Layer 5 of a small transformer language model trained on English Wikipedia (8 layers, counted from 0, width 96).
A neuron's activation on a vector x is GELU(gate . x) times (in . x), where the dot is the dot product.

Input weights of the MLP neurons that the questions are about. A number n stands for (n - 500) times 0.0011.
n14 gate: 584 494 641 422 528 520 380 682 565 509 487 420 466 241 391 460 543 657 371 483 365 717 550 487 676 478 516 543 555 459 617 568 586 583 549 445 259 544 378 419 439 402 301 491 553 526 537 373 527 366 487 473 399 369 465 388 458 707 678 348 493 643 548 497 526 322 494 610 667 465 670 644 506 352 483 379 576 482 359 417 497 647 349 424 437 371 396 258 497 355 595 487 507 347 543 771
n39 gate: 306 655 490 520 554 490 535 690 477 527 559 659 320 421 454 529 513 606 522 497 478 513 441 620 523 488 608 542 386 563 660 478 236 471 436 477 530 464 510 520 434 556 374 338 374 770 837 468 615 387 554 621 408 357 519 481 516 637 490 516 497 777 629 497 449 433 537 282 503 419 587 529 552 390 487 449 561 408 393 242 631 540 573 481 406 555 639 296 487 522 533 566 552 429 392 620
n47 gate: 490 500 475 455 623 494 424 457 552 630 506 536 506 484 508 560 617 642 509 584 515 475 582 381 459 553 509 444 260 635 506 503 461 509 265 326 428 519 603 715 219 494 485 587 604 491 641 429 589 280 291 503 577 475 497 506 458 652 475 516 402 506 680 510 419 553 650 715 522 428 409 475 276 470 573 509 696 430 518 513 513 615 537 544 623 556 725 433 437 644 228 442 545 494 410 591
n67 gate: 415 606 549 480 417 435 503 723 490 536 497 704 227 373 523 468 477 488 575 417 534 737 526 410 533 615 634 586 415 507 595 538 407 663 295 497 580 442 402 379 566 519 235 455 529 682 510 531 539 401 397 558 212 452 340 484 497 616 591 493 465 430 641 500 411 557 408 481 589 423 429 526 567 397 516 406 465 442 473 590 610 531 215 446 474 414 440 391 335 586 627 484 614 458 579 646
n71 gate: 427 556 506 491 419 459 508 511 593 508 383 572 541 532 469 558 459 478 550 403 385 663 610 486 526 609 613 609 568 568 371 576 491 468 477 361 291 372 603 482 470 611 396 634 575 565 600 571 550 402 556 699 537 480 503 531 519 576 410 292 668 448 683 389 377 672 608 433 402 685 517 596 646 349 541 409 443 528 448 561 562 600 393 584 538 463 330 584 450 727 418 534 529 512 344 437
n73 gate: 550 478 515 551 521 390 514 560 464 594 645 607 616 453 301 653 529 528 523 320 321 367 353 614 702 553 511 520 308 464 572 580 569 541 416 524 542 559 482 384 494 346 319 562 468 494 670 411 304 512 417 464 457 550 171 670 486 485 603 503 550 491 646 500 601 514 520 465 443 485 509 541 400 279 559 543 445 502 434 535 453 610 500 415 462 392 506 545 467 584 396 531 542 491 419 615
n182 gate: 366 509 420 602 507 601 416 481 685 566 470 513 587 423 439 273 573 570 410 457 372 650 683 199 423 487 664 351 536 189 431 523 476 520 402 337 586 487 514 659 568 671 506 531 460 493 443 623 560 411 468 366 442 620 382 454 389 490 567 416 480 480 757 413 490 585 646 557 507 486 384 423 289 468 503 455 425 476 378 447 688 557 578 331 384 454 519 400 353 523 595 319 564 639 269 404
n187 gate: 497 656 517 418 341 429 529 493 486 403 412 555 429 271 327 487 557 622 280 573 690 569 463 447 422 658 345 553 340 497 471 588 414 576 346 421 396 439 374 629 541 453 601 417 780 588 384 719 493 277 614 419 435 597 500 457 478 664 470 571 607 563 599 463 421 606 471 423 537 493 610 392 376 581 422 569 566 318 409 460 584 651 473 263 798 473 454 532 466 563 660 503 571 420 487 428
n219 gate: 497 539 592 553 274 342 386 433 422 592 305 465 457 563 408 553 595 613 528 370 446 461 569 409 367 463 326 383 609 507 360 701 497 741 635 721 507 362 670 440 614 391 268 473 435 503 490 430 447 655 468 391 417 572 481 532 635 507 470 487 510 428 600 470 293 490 406 451 627 664 490 401 407 487 401 721 535 373 442 425 556 538 536 754 438 347 478 468 480 461 377 474 450 556 529 770
n244 gate: 661 486 435 410 283 404 308 476 626 532 645 608 321 515 387 463 466 573 595 560 456 542 475 473 599 584 436 336 518 320 616 503 500 536 251 544 415 429 615 609 484 404 512 540 543 434 469 509 364 412 458 296 482 383 465 500 430 693 558 407 570 412 643 457 352 648 503 518 600 602 543 614 317 562 321 622 530 493 532 491 549 764 376 543 442 618 566 417 552 367 425 381 435 433 554 519
n261 gate: 401 652 503 560 578 395 478 473 471 579 489 376 307 489 480 615 376 268 603 725 497 461 483 380 457 503 426 391 464 386 393 467 416 547 525 555 500 531 534 506 463 508 585 775 494 437 571 505 438 454 342 489 388 500 559 519 427 461 393 560 450 458 674 551 630 403 615 508 654 506 332 573 457 402 568 519 459 600 492 506 534 333 581 606 301 425 470 457 415 478 420 443 404 520 588 592
n285 gate: 509 345 276 443 503 467 592 535 579 255 407 554 557 452 466 530 533 597 431 482 503 550 577 565 494 514 441 479 595 503 500 465 652 474 523 606 473 464 482 632 506 575 648 268 332 572 575 338 545 385 333 387 607 408 469 587 460 598 393 488 612 438 464 407 360 544 554 574 627 423 512 509 233 566 374 595 512 441 542 527 533 457 444 571 541 403 578 509 521 567 229 324 482 284 454 530
n286 gate: 554 717 622 402 561 447 334 628 551 723 538 479 497 531 478 434 378 506 566 475 708 417 753 453 585 503 521 413 603 443 435 384 490 423 476 430 529 588 446 589 449 399 538 373 360 473 513 439 535 331 536 447 542 538 586 497 610 478 390 629 413 323 535 525 500 580 515 456 535 637 441 497 589 428 475 393 307 426 629 720 428 440 365 512 397 314 448 557 469 549 285 187 598 469 549 615
n287 gate: 366 430 416 528 651 546 294 544 615 451 458 490 687 370 491 535 325 748 554 417 574 462 570 503 546 536 457 479 616 457 543 493 600 399 565 639 604 693 589 638 671 637 609 410 378 579 464 660 387 504 639 757 412 679 440 483 463 385 553 327 336 524 702 451 976 521 613 594 582 416 483 560 421 615 616 360 369 608 487 437 560 554 478 410 367 479 531 402 324 528 465 408 588 594 350 475
n330 gate: 391 578 375 473 520 484 358 551 315 635 408 466 539 586 411 428 507 566 396 410 582 664 444 464 764 697 349 655 385 586 429 471 443 455 391 590 429 549 573 457 517 401 481 340 432 478 742 592 378 370 513 414 363 641 591 593 534 595 425 266 594 562 719 493 426 500 699 683 420 459 422 589 451 595 289 465 478 312 494 571 434 588 586 523 546 542 379 582 352 403 596 392 451 370 414 403
n331 gate: 536 589 582 414 333 464 478 475 577 579 363 578 539 510 398 399 448 491 559 747 519 519 607 413 484 595 436 230 585 500 399 481 570 593 478 473 523 350 454 605 676 454 561 536 287 548 500 586 464 583 522 431 494 598 419 596 311 367 565 536 733 587 563 487 567 436 627 516 566 172 775 559 273 400 392 737 487 559 497 629 615 404 342 361 601 420 462 538 474 494 595 418 572 442 500 603
n343 gate: 468 616 486 571 385 532 554 561 633 559 320 607 631 334 386 377 535 571 372 317 578 411 307 535 528 500 596 695 435 568 447 435 673 653 631 718 446 468 226 582 586 461 384 448 716 483 472 633 405 486 551 468 411 553 225 493 352 402 577 642 280 573 500 422 545 503 593 402 657 526 490 426 560 270 433 418 459 301 513 629 426 611 415 277 461 437 510 486 363 528 308 354 574 336 548 331
n383 gate: 509 480 506 568 289 518 305 610 487 652 454 465 546 611 513 552 531 509 535 527 403 563 515 521 417 451 471 376 393 379 468 482 412 364 446 353 424 580 674 525 413 334 494 632 670 664 627 527 469 525 565 635 536 359 471 416 482 411 546 383 296 485 553 528 322 617 538 610 491 618 391 279 460 541 238 494 587 432 454 512 728 553 497 406 518 591 622 556 420 506 649 360 651 275 476 478
n14 in: 532 515 549 516 606 565 690 631 470 364 377 441 487 471 607 384 600 481 438 608 295 611 574 602 565 554 415 593 560 493 430 563 474 586 345 365 420 490 477 389 612 289 497 571 381 547 402 368 497 437 494 694 491 490 694 582 540 494 445 318 462 391 605 523 303 449 512 471 372 379 510 477 686 627 354 541 608 548 334 311 555 432 398 263 442 325 528 444 338 716 373 547 721 471 456 536
n39 in: 288 518 545 608 543 497 528 412 360 524 487 389 487 409 557 367 500 627 590 439 556 570 633 282 431 521 549 439 509 582 469 456 490 439 430 441 633 318 526 477 566 669 582 700 651 500 516 456 471 566 679 441 443 659 491 532 485 597 497 480 468 490 523 620 462 710 617 403 480 631 548 513 595 428 477 532 611 467 567 670 777 778 640 461 632 526 399 644 438 688 389 736 435 333 326 364
n47 in: 510 369 461 394 530 529 421 415 487 390 418 553 274 480 574 568 659 459 450 757 356 682 272 490 526 494 442 526 449 609 518 639 540 465 481 397 393 356 421 714 533 529 558 686 597 348 645 567 543 387 351 421 639 311 512 564 388 523 500 595 277 639 530 333 526 353 590 650 566 680 445 520 337 456 621 370 506 549 494 413 431 469 518 445 624 510 554 440 415 449 477 532 451 416 793 607
n67 in: 468 610 606 321 533 635 602 404 554 325 553 561 212 269 568 415 493 439 623 490 571 736 500 504 400 467 690 531 620 561 510 194 493 640 493 550 489 606 325 439 612 766 390 546 426 555 532 586 770 554 452 504 493 489 662 403 541 588 443 675 567 461 715 450 462 559 429 482 500 485 342 479 570 592 646 442 500 531 586 412 564 307 430 367 676 444 600 428 493 528 894 507 504 504 600 616
n71 in: 639 521 442 564 408 549 467 506 740 664 561 583 422 468 384 416 253 500 494 534 494 500 391 474 398 530 413 457 301 360 598 573 630 471 483 562 503 555 404 579 535 477 505 524 477 492 482 407 477 391 520 187 564 396 495 506 431 638 644 512 471 782 427 407 409 367 530 624 512 413 546 477 339 489 500 450 545 495 481 417 436 673 529 614 336 497 452 425 517 568 602 581 578 403 593 518
n73 in: 399 532 467 591 575 424 647 402 486 528 793 448 555 369 436 524 432 513 544 369 390 356 294 540 604 554 528 546 397 440 402 569 408 605 516 434 539 388 494 500 481 492 354 642 357 415 566 384 484 625 558 514 516 579 313 532 508 391 603 555 362 382 528 541 548 449 570 457 472 562 427 505 521 521 653 511 385 554 541 557 317 378 524 500 592 473 394 513 628 682 464 492 484 538 497 433
n182 in: 341 556 503 601 451 445 649 450 345 445 548 444 545 728 605 407 596 425 761 385 507 483 695 456 472 320 513 554 467 472 302 360 595 398 346 591 408 335 629 410 549 441 500 503 425 483 510 390 179 465 453 304 533 305 588 604 431 418 548 673 780 327 663 566 399 601 513 449 601 493 442 445 425 335 455 530 463 468 612 337 303 487 546 449 483 381 650 563 565 618 465 404 462 316 373 606
n187 in: 519 474 398 500 666 449 683 598 299 503 484 331 452 360 453 456 522 570 390 484 543 469 389 406 573 583 261 559 522 382 446 691 318 384 683 474 445 649 462 465 519 494 515 474 519 432 327 534 548 413 475 119 436 491 406 438 548 617 405 417 531 572 494 398 397 488 407 519 384 484 544 677 404 509 723 263 491 473 378 453 580 567 585 465 598 387 503 531 440 516 635 678 465 513 528 325
n219 in: 400 583 475 411 551 412 362 467 574 494 560 479 516 475 601 516 416 479 560 589 521 476 553 432 601 512 568 670 430 361 636 321 471 466 476 583 494 397 538 472 487 475 647 403 664 561 484 536 544 487 394 491 349 522 634 451 521 273 491 648 491 562 298 563 509 445 319 565 636 497 457 235 506 551 469 279 408 453 550 577 224 482 520 358 708 583 436 575 469 522 557 582 578 577 363 148
n244 in: 631 525 352 329 488 391 424 392 642 545 588 468 530 461 513 428 446 454 697 562 578 530 431 506 616 441 420 366 485 537 432 359 355 536 397 620 550 606 558 473 601 521 446 478 368 556 702 573 424 540 447 397 401 530 431 754 540 404 536 552 425 440 466 721 672 438 451 587 681 506 656 425 369 204 467 377 503 462 508 500 494 451 413 503 437 604 562 558 669 455 616 442 724 578 465 472
n261 in: 441 441 439 476 374 292 486 407 485 443 509 581 456 620 536 462 401 333 461 672 506 577 698 616 524 481 440 656 474 506 412 656 485 615 503 384 392 377 668 668 696 652 604 738 448 597 580 622 424 637 588 400 540 512 383 423 469 616 497 479 433 356 435 503 632 554 453 503 355 588 404 427 453 452 614 560 443 489 582 500 626 397 495 442 549 497 469 508 515 646 615 506 573 665 582 461
n285 in: 536 482 459 584 336 398 468 505 472 485 497 513 558 467 526 459 829 497 447 654 413 462 580 421 522 474 536 427 412 433 380 497 661 465 645 424 520 558 689 628 618 641 391 619 484 513 500 414 447 418 484 461 540 418 524 457 419 492 472 605 516 560 461 586 440 705 513 560 416 489 366 602 487 572 489 473 322 576 467 336 575 482 626 475 371 481 588 402 431 695 472 452 312 525 417 421
n286 in: 406 613 548 506 327 518 613 494 522 452 515 368 446 536 529 635 371 316 575 509 601 541 545 419 688 396 395 473 494 555 608 453 506 488 591 589 485 521 549 546 800 569 661 472 512 567 354 520 421 620 739 560 587 536 411 809 451 419 479 509 673 500 512 382 485 450 451 485 524 684 512 518 361 506 530 330 532 469 545 399 545 362 505 616 662 509 404 387 325 518 394 456 579 622 494 417
n287 in: 555 475 470 528 463 552 669 327 590 418 363 442 649 351 455 618 388 581 596 467 523 639 536 263 628 438 514 348 447 515 571 265 580 428 583 448 668 358 537 552 466 506 574 414 413 479 408 556 609 367 518 582 447 539 566 538 512 521 542 600 680 515 534 473 696 530 747 476 580 494 698 585 526 561 576 447 408 519 463 323 293 587 530 473 599 431 706 421 430 488 583 427 375 422 521 562
n330 in: 627 632 515 527 460 482 506 421 389 629 449 555 606 588 500 401 581 569 506 589 483 535 341 312 706 689 622 557 494 509 426 620 417 527 403 417 240 364 750 403 506 455 517 420 593 509 613 608 512 334 421 452 538 371 666 512 615 410 446 397 572 476 537 600 346 544 503 476 521 669 461 449 457 497 403 450 630 422 466 655 424 687 565 539 491 467 465 314 473 435 457 424 388 380 471 315
n331 in: 484 422 634 542 412 459 430 500 360 539 497 351 573 589 397 497 335 482 503 569 488 431 490 557 542 381 533 522 692 506 497 571 676 424 286 610 552 302 523 416 578 436 608 494 386 670 587 577 589 731 583 353 460 341 658 525 555 465 484 702 601 541 481 554 519 388 500 395 558 440 693 545 428 601 353 525 472 518 589 238 407 448 351 588 481 626 370 601 678 487 748 555 628 440 534 692
n343 in: 417 395 523 437 257 483 503 535 618 598 401 418 642 599 468 431 615 359 570 455 459 603 756 588 447 389 729 542 554 716 559 538 601 386 439 597 260 315 397 497 386 325 351 551 490 487 493 366 444 540 599 517 730 405 419 397 396 631 566 417 562 581 540 576 429 597 306 530 543 548 428 434 466 411 593 423 610 479 583 347 738 459 494 614 267 513 510 627 437 477 413 561 331 585 545 635
n383 in: 485 481 446 644 491 391 468 433 553 277 369 563 527 591 466 560 527 506 384 360 375 314 410 530 600 276 617 524 570 527 429 632 543 348 627 571 432 597 607 601 571 500 554 472 407 379 420 306 518 482 532 412 503 584 535 317 376 590 760 384 497 470 393 530 515 553 454 602 423 550 587 648 611 366 637 600 533 521 401 288 397 497 552 563 485 479 383 506 609 423 500 673 494 368 585 608

Each question shows a token from some text and the vector x that enters the MLP there. A number n stands for (n - 500) times 0.0093.

" post": 390 491 549 421 375 555 602 317 553 402 506 459 475 597 672 460 516 636 577 459 610 535 428 487 402 426 503 532 518 521 453 487 514 462 468 577 516 675 480 482 518 587 562 577 420 546 496 653 522 439 578 452 602 556 565 634 597 323 626 542 553 409 566 510 573 608 407 477 550 504 269 500 539 420 472 586 517 683 658 578 462 415 584 590 586 418 476 455 503 434 463 485 497 542 601 561
The neuron with the highest activation: n286

".": 468 472 579 541 461 542 500 574 487 497 465 480 517 449 711 400 578 569 483 446 394 515 517 535 482 399 572 473 512 426 523 425 560 487 512 469 512 487 574 576 466 436 489 560 525 539 484 530 427 470 306 596 559 512 542 521 551 544 534 494 456 428 476 439 514 575 495 487 365 430 510 473 324 455 462 483 494 720 556 471 556 504 531 427 389 611 475 565 514 343 606 593 443 551 538 551
The most active neuron and its activation: n182, at about 0.31

" been": 382 563 564 530 533 555 478 487 455 281 501 525 466 479 561 411 418 607 486 629 458 491 484 602 445 590 575 448 557 566 483 447 528 487 578 525 586 622 628 384 573 505 588 550 481 483 529 550 580 452 479 521 589 602 627 406 511 504 529 521 361 486 415 475 567 462 483 586 417 500 395 486 603 516 472 481 439 712 473 477 498 591 551 405 559 489 459 539 415 589 454 564 612 579 507 292
The neuron with the highest activation: n343

" the": 515 222 516 576 532 490 514 480 515 522 504 522 568 538 489 629 677 679 464 633 483 468 544 634 529 385 497 499 578 533 456 514 662 473 486 632 445 498 485 526 515 500 481 446 474 452 480 603 541 439 492 490 602 463 518 534 561 543 546 494 512 529 404 466 569 505 474 461 528 460 416 522 535 602 445 469 606 695 696 412 591 591 603 476 358 480 480 368 509 546 474 481 483 545 425 525
The neuron with the highest activation: n285

" at": 404 394 484 489 570 504 526 563 590 450 465 552 512 594 633 491 749 481 454 520 525 394 430 674 547 450 468 550 527 548 476 561 518 531 680 390 333 502 486 346 559 531 522 668 566 462 486 511 505 414 534 485 552 445 377 406 552 504 516 504 437 579 436 481 489 440 516 491 359 432 429 476 687 471 482 500 599 695 576 590 508 622 511 458 501 572 466 550 625 406 430 492 459 487 643 335
The neuron with the highest activation: n343

" of": 286 370 413 495 355 716 507 486 607 587 460 504 544 431 610 299 572 531 634 497 361 401 435 433 545 663 511 592 417 645 523 526 412 463 530 452 549 450 659 475 491 577 644 650 483 382 513 485 423 588 683 404 505 396 489 374 476 540 415 361 425 612 447 335 509 432 478 406 529 451 471 535 391 714 493 425 578 635 610 596 548 647 609 555 594 546 402 606 434 299 348 517 286 447 585 493
The neuron with the highest activation: n330

"\"": 499 425 497 503 484 495 596 551 485 617 515 356 553 482 525 446 491 614 669 588 383 474 402 442 427 499 513 481 583 502 507 572 475 485 544 462 525 567 494 439 499 451 635 583 584 420 408 551 528 425 658 583 529 447 432 619 572 493 407 492 372 453 579 419 583 651 593 439 440 519 398 565 448 427 472 371 465 686 514 569 601 177 561 508 311 590 588 463 551 446 509 612 364 481 407 460
The neuron with the highest activation: n219

" three": 459 248 601 531 592 535 637 394 598 498 572 487 527 478 732 608 502 631 566 594 471 505 377 506 427 564 511 509 585 433 479 492 539 436 519 504 422 636 481 470 537 463 534 541 436 562 554 612 561 584 599 500 505 415 492 537 630 438 497 564 398 485 347 603 697 490 530 595 605 396 529 467 568 544 600 609 462 673 564 531 580 598 715 527 527 423 427 448 435 595 523 512 578 501 581 534
The neuron with the highest activation: n287

" an": 449 264 504 535 557 444 515 478 390 545 417 462 584 626 533 729 422 690 530 501 480 468 515 592 515 405 503 522 633 708 462 450 647 471 530 569 530 695 530 586 574 618 522 471 508 486 533 615 508 498 516 481 514 590 642 420 500 525 592 489 514 569 457 377 535 336 444 477 473 539 467 394 563 417 512 369 490 673 612 367 496 624 532 451 484 362 550 516 493 559 483 601 598 579 540 645
The neuron with the highest activation: n287

" in": 420 354 417 555 410 530 435 474 584 548 403 460 478 494 506 471 588 535 552 347 437 482 446 546 485 661 500 532 513 627 472 654 552 466 514 524 386 472 463 377 525 439 408 697 605 379 492 493 494 530 620 510 580 412 472 436 455 484 430 491 462 540 392 423 503 545 429 437 401 523 415 492 584 590 425 467 431 693 593 454 506 552 606 411 501 470 416 599 485 434 506 553 415 469 624 429
The neuron with the highest activation: n343

" ,": 381 484 497 410 505 497 520 488 543 439 534 542 493 471 704 476 665 719 445 537 398 500 548 495 587 539 601 520 460 439 501 471 649 580 535 525 616 558 508 378 538 636 369 576 369 597 451 486 339 420 495 541 470 501 558 483 535 500 484 466 537 492 599 632 544 582 411 444 453 536 616 556 582 532 559 571 386 676 808 464 528 580 535 533 484 472 533 387 537 666 588 416 379 605 578 457
Which three neurons fire most, strongest first? n67, n287, n182

" it": 335 604 476 607 522 468 490 543 477 263 619 460 546 538 622 615 641 629 373 611 540 526 555 421 420 436 610 437 624 413 495 440 514 470 604 532 574 550 515 486 566 550 608 459 382 488 433 656 434 495 508 490 547 542 601 520 560 623 480 494 552 455 461 565 552 450 520 460 479 531 316 494 640 558 504 401 337 681 491 505 498 545 614 404 483 431 332 477 529 578 503 638 596 626 349 454
Which two neurons fire most, strongest first? n182, n287

"-": 617 285 484 496 642 525 634 332 595 393 527 511 499 500 631 463 445 626 711 513 335 549 398 353 510 629 399 550 463 383 457 250 657 422 472 549 552 610 586 503 500 479 473 476 346 484 603 526 524 429 466 448 635 471 427 501 608 544 439 599 527 482 440 618 489 608 462 538 647 479 403 518 411 549 515 486 548 651 730 409 491 604 614 686 464 494 502 512 552 529 524 470 571 566 537 674
Which three neurons fire most, strongest first? n244, n285, n287

"\n\n": 466 424 546 455 378 533 523 540 505 456 455 404 573 506 732 473 544 614 533 454 439 502 477 583 444 754 504 511 506 515 597 406 467 453 541 449 434 556 502 590 505 440 513 483 575 476 465 470 483 368 568 605 581 491 606 494 412 501 505 432 392 360 413 595 393 615 427 518 434 436 548 528 395 547 488 609 470 695 546 428 538 461 551 504 521 501 534 505 533 464 478 708 436 493 539 526
The most active neuron and its activation: n383, at about 0.44

" by": 514 470 550 500 431 530 516 516 491 448 612 447 577 461 433 468 497 422 475 488 368 528 380 442 497 517 653 559 565 448 467 551 479 490 520 401 518 521 500 483 501 473 599 694 528 468 490 503 390 513 553 447 554 478 569 488 527 448 555 452 495 552 476 448 500 433 412 516 403 537 406 424 541 490 474 528 377 710 514 410 531 527 554 454 437 420 416 484 620 558 496 469 420 430 557 475
Which three neurons fire most, strongest first? n73, n383, n261

" Gu": 377 437 403 383 593 500 496 496 560 462 517 510 560 629 752 548 570 635 541 353 453 510 522 580 588 480 279 403 471 512 400 447 451 465 525 578 388 457 582 378 431 572 510 480 520 693 444 472 396 478 500 466 445 399 593 526 514 480 510 465 488 389 534 502 431 489 506 487 399 272 464 390 665 564 411 435 370 634 515 691 373 360 675 502 627 490 308 498 521 504 363 608 194 417 463 532
The most active neuron and its activation: n330, at about 0.74

",": 472 487 463 494 471 500 506 518 544 523 481 504 543 511 504 473 571 502 581 568 449 538 502 540 514 553 480 477 503 530 485 446 457 498 511 421 492 495 528 470 487 491 539 614 481 456 513 479 485 409 459 540 539 517 505 460 522 466 491 534 458 510 515 379 481 546 617 474 302 496 559 571 527 499 619 385 489 744 554 542 514 512 535 483 478 479 441 466 446 564 548 548 428 483 548 526
Which three neurons fire most, strongest first? n47, n261, n244

" that": 389 425 483 541 531 481 539 545 501 342 691 477 486 568 571 571 558 584 528 535 529 541 422 474 475 434 724 454 561 410 483 540 639 505 584 577 538 484 473 563 522 530 485 524 495 459 574 625 409 495 577 392 537 398 618 465 552 698 467 496 508 491 597 559 519 500 407 483 486 541 356 540 594 556 531 374 419 694 671 536 498 675 599 441 507 454 509 449 458 498 533 527 509 576 507 461
The most active neuron and its activation: n182, at about 0.43

" appearance": 459 581 465 420 563 532 541 440 439 471 597 444 533 484 513 358 406 547 552 614 582 570 408 485 512 481 578 512 561 427 457 394 466 473 479 558 442 599 587 500 575 600 496 602 521 388 378 561 559 592 482 436 585 544 659 473 557 382 550 538 438 366 509 486 552 620 620 584 671 485 424 644 625 597 430 601 514 704 579 579 396 524 514 429 476 558 465 515 519 443 540 647 552 524 571 413
Which three neurons fire most, strongest first? n343, n287, n71

" inn": 591 451 664 427 545 434 379 453 613 583 492 402 579 569 533 541 522 539 532 450 534 517 633 594 504 390 544 523 574 569 454 529 591 412 636 524 609 547 529 540 519 390 615 443 507 473 429 569 501 548 336 513 429 553 684 514 543 409 610 641 482 542 490 301 404 509 370 689 566 507 583 559 644 507 421 455 503 659 484 549 337 303 700 405 581 309 207 487 430 430 468 406 440 433 506 575
Which three neurons fire most, strongest first? n219, n286, n331

"rie": 377 407 435 535 518 477 594 454 461 538 566 479 466 444 715 653 478 426 353 575 550 473 514 350 632 461 644 455 522 659 433 517 387 428 450 512 462 583 584 426 554 455 409 485 444 466 408 390 512 486 477 502 289 570 450 534 546 475 391 368 476 307 397 556 474 578 474 511 318 373 439 371 544 659 521 345 444 647 721 556 538 109 412 591 472 620 476 523 662 440 444 513 468 453 472 428
The most active neuron and its activation: n71, at about 0.38

" from": 449 419 581 480 550 533 533 524 522 420 518 453 388 512 581 504 668 475 449 419 483 498 456 646 499 610 556 545 594 575 490 596 565 442 441 480 473 477 475 549 465 579 449 680 490 400 513 528 454 537 511 510 537 371 514 432 457 603 535 521 446 533 536 568 499 385 317 506 367 567 467 443 616 561 501 544 494 706 594 381 560 506 511 555 469 493 375 563 522 526 454 561 508 517 520 475
Which three neurons fire most, strongest first? n287, n244, n219

"high": 517 420 670 482 560 461 604 367 453 460 304 494 526 583 622 554 407 579 436 659 478 508 322 547 463 375 517 550 603 590 505 436 389 470 593 581 396 482 409 349 558 327 425 558 340 415 463 565 621 604 400 455 357 507 509 496 583 535 481 484 317 359 515 493 501 383 439 568 549 500 680 521 458 626 560 470 507 665 531 645 442 292 490 514 553 443 406 482 382 474 546 412 618 596 535 831
The neuron with the highest activation: n331

"t": 476 432 601 364 389 476 558 478 365 646 546 443 483 526 661 397 397 492 595 564 613 492 404 463 519 405 756 592 522 477 487 598 488 404 524 473 530 536 437 559 524 570 590 562 498 504 448 501 660 488 667 420 578 523 579 363 590 389 480 613 493 496 499 299 518 422 502 468 299 438 496 493 452 575 519 386 565 672 617 538 538 353 527 628 539 609 634 457 418 507 603 510 452 447 528 365
The neuron with the highest activation: n244

" str": 531 408 457 436 368 456 480 486 566 501 536 438 492 678 725 496 663 687 488 463 665 334 477 381 568 544 524 518 601 373 555 470 666 449 575 561 370 619 486 444 662 548 541 513 524 446 564 507 371 365 426 462 436 526 747 474 469 472 509 564 482 352 472 668 453 449 422 561 321 561 555 480 646 592 540 418 454 649 586 600 286 512 515 377 597 390 420 509 339 553 557 433 371 304 425 555
The most active neuron and its activation: n330, at about 1.7

" is": 373 475 514 481 447 608 555 536 440 350 434 490 452 437 579 460 398 611 412 465 618 539 575 490 448 615 492 487 524 645 466 468 575 539 586 456 532 564 721 516 534 555 484 523 563 408 509 529 553 455 475 559 571 570 544 529 550 604 516 610 471 530 266 614 567 481 443 517 427 550 470 450 664 608 548 425 452 707 633 520 598 495 526 457 582 498 413 548 551 616 613 514 501 626 484 390
The most active neuron and its activation: n182, at about 0.28

" War": 553 427 379 495 378 542 525 496 556 489 592 484 517 494 743 350 599 476 615 525 498 425 592 411 488 502 576 453 553 507 525 488 287 563 482 514 487 591 539 435 461 592 425 508 459 512 395 616 302 464 532 563 455 578 583 452 579 459 413 448 617 306 420 328 562 568 485 509 657 577 428 589 389 619 357 533 580 678 723 501 440 326 627 528 539 609 380 433 515 408 425 525 366 535 455 563
Which two neurons fire most, strongest first? n71, n244

"The": 419 204 536 586 442 491 549 495 538 439 496 375 541 474 560 646 518 552 395 605 486 488 489 700 577 380 434 585 563 517 485 469 484 514 487 535 488 493 437 418 427 477 456 450 392 454 529 627 482 456 563 473 556 566 467 566 491 649 499 433 346 487 437 385 541 345 438 484 521 406 533 446 326 615 423 472 582 675 510 514 603 408 591 432 326 421 474 327 476 459 513 605 553 515 344 737
The neuron with the highest activation: n14

" series": 539 423 394 487 563 485 595 509 449 571 683 341 564 460 591 349 450 478 507 540 502 498 581 500 517 477 569 406 542 366 470 417 522 517 521 602 402 607 592 520 498 457 664 573 501 463 397 543 439 536 503 496 539 583 495 415 575 378 530 542 509 417 496 358 518 566 489 620 598 518 419 588 533 597 452 572 495 711 559 491 454 445 651 460 458 481 528 496 479 569 432 473 486 576 545 366
Which three neurons fire most, strongest first? n182, n261, n286

" The": 392 331 555 588 474 496 479 543 505 457 461 426 531 529 652 555 628 654 475 553 451 564 607 655 520 422 497 573 570 500 479 504 596 494 475 514 393 551 430 525 505 501 503 511 461 451 515 624 456 465 587 485 590 513 501 511 435 520 507 439 446 557 417 386 528 411 501 479 347 396 466 509 474 558 466 487 576 710 517 510 553 504 575 407 322 491 484 364 523 430 621 584 550 552 405 610
The neuron with the highest activation: n14

"athi": 426 484 510 545 394 700 505 288 535 379 397 533 614 423 769 354 423 388 482 572 682 351 465 601 599 493 555 421 596 694 476 446 421 354 555 391 229 482 532 545 447 617 460 465 384 524 445 437 445 358 502 438 411 531 598 629 476 309 458 435 553 361 374 404 405 282 469 529 629 592 553 385 382 561 395 332 506 617 677 625 486 304 478 481 315 665 351 479 538 463 421 656 504 493 332 447
The neuron with the highest activation: n286

"os": 399 411 675 490 474 533 678 578 545 815 525 471 607 445 676 358 453 776 491 550 769 317 396 544 498 425 598 515 569 631 462 436 377 459 482 274 280 551 545 411 525 397 621 569 458 412 560 540 621 556 502 462 621 517 656 547 474 514 528 690 269 563 434 632 512 470 275 637 664 690 355 465 555 492 599 398 423 566 688 435 595 536 499 437 628 549 571 370 431 464 491 499 512 490 553 544
The neuron with the highest activation: n47

"1980": 497 429 614 616 463 488 459 353 287 379 433 527 417 448 520 592 461 698 535 581 631 504 327 555 578 422 468 509 527 508 490 470 343 538 443 552 446 528 547 563 579 477 421 537 508 422 513 535 537 531 633 435 453 540 343 619 787 284 413 422 458 229 504 482 636 461 397 386 539 529 538 493 465 568 446 612 284 647 626 439 460 494 471 552 574 447 450 517 617 450 431 490 412 538 490 541
The most active neuron and its activation: n73, at about 0.83

" (": 475 414 423 509 447 640 481 530 389 311 330 493 573 461 491 485 498 592 664 515 407 485 447 591 490 573 332 505 613 504 513 453 347 490 563 420 498 515 479 533 468 419 603 445 496 318 373 377 460 506 596 643 658 548 470 481 446 576 486 490 472 410 476 386 516 663 493 521 440 541 458 510 413 453 485 490 504 698 524 544 485 544 521 626 519 474 504 492 614 494 462 543 402 524 500 415
The neuron with the highest activation: n331

"yo": 543 438 482 476 524 428 732 454 455 230 515 514 423 532 709 330 589 301 549 577 508 502 521 398 586 502 476 588 530 584 480 507 349 524 600 255 486 391 602 499 417 476 483 549 522 577 484 433 573 412 428 492 351 563 512 421 644 463 310 581 511 420 393 465 434 443 428 338 636 551 529 422 328 699 357 503 566 604 661 566 414 210 558 521 449 633 476 441 471 604 325 680 486 338 383 209
The neuron with the highest activation: n285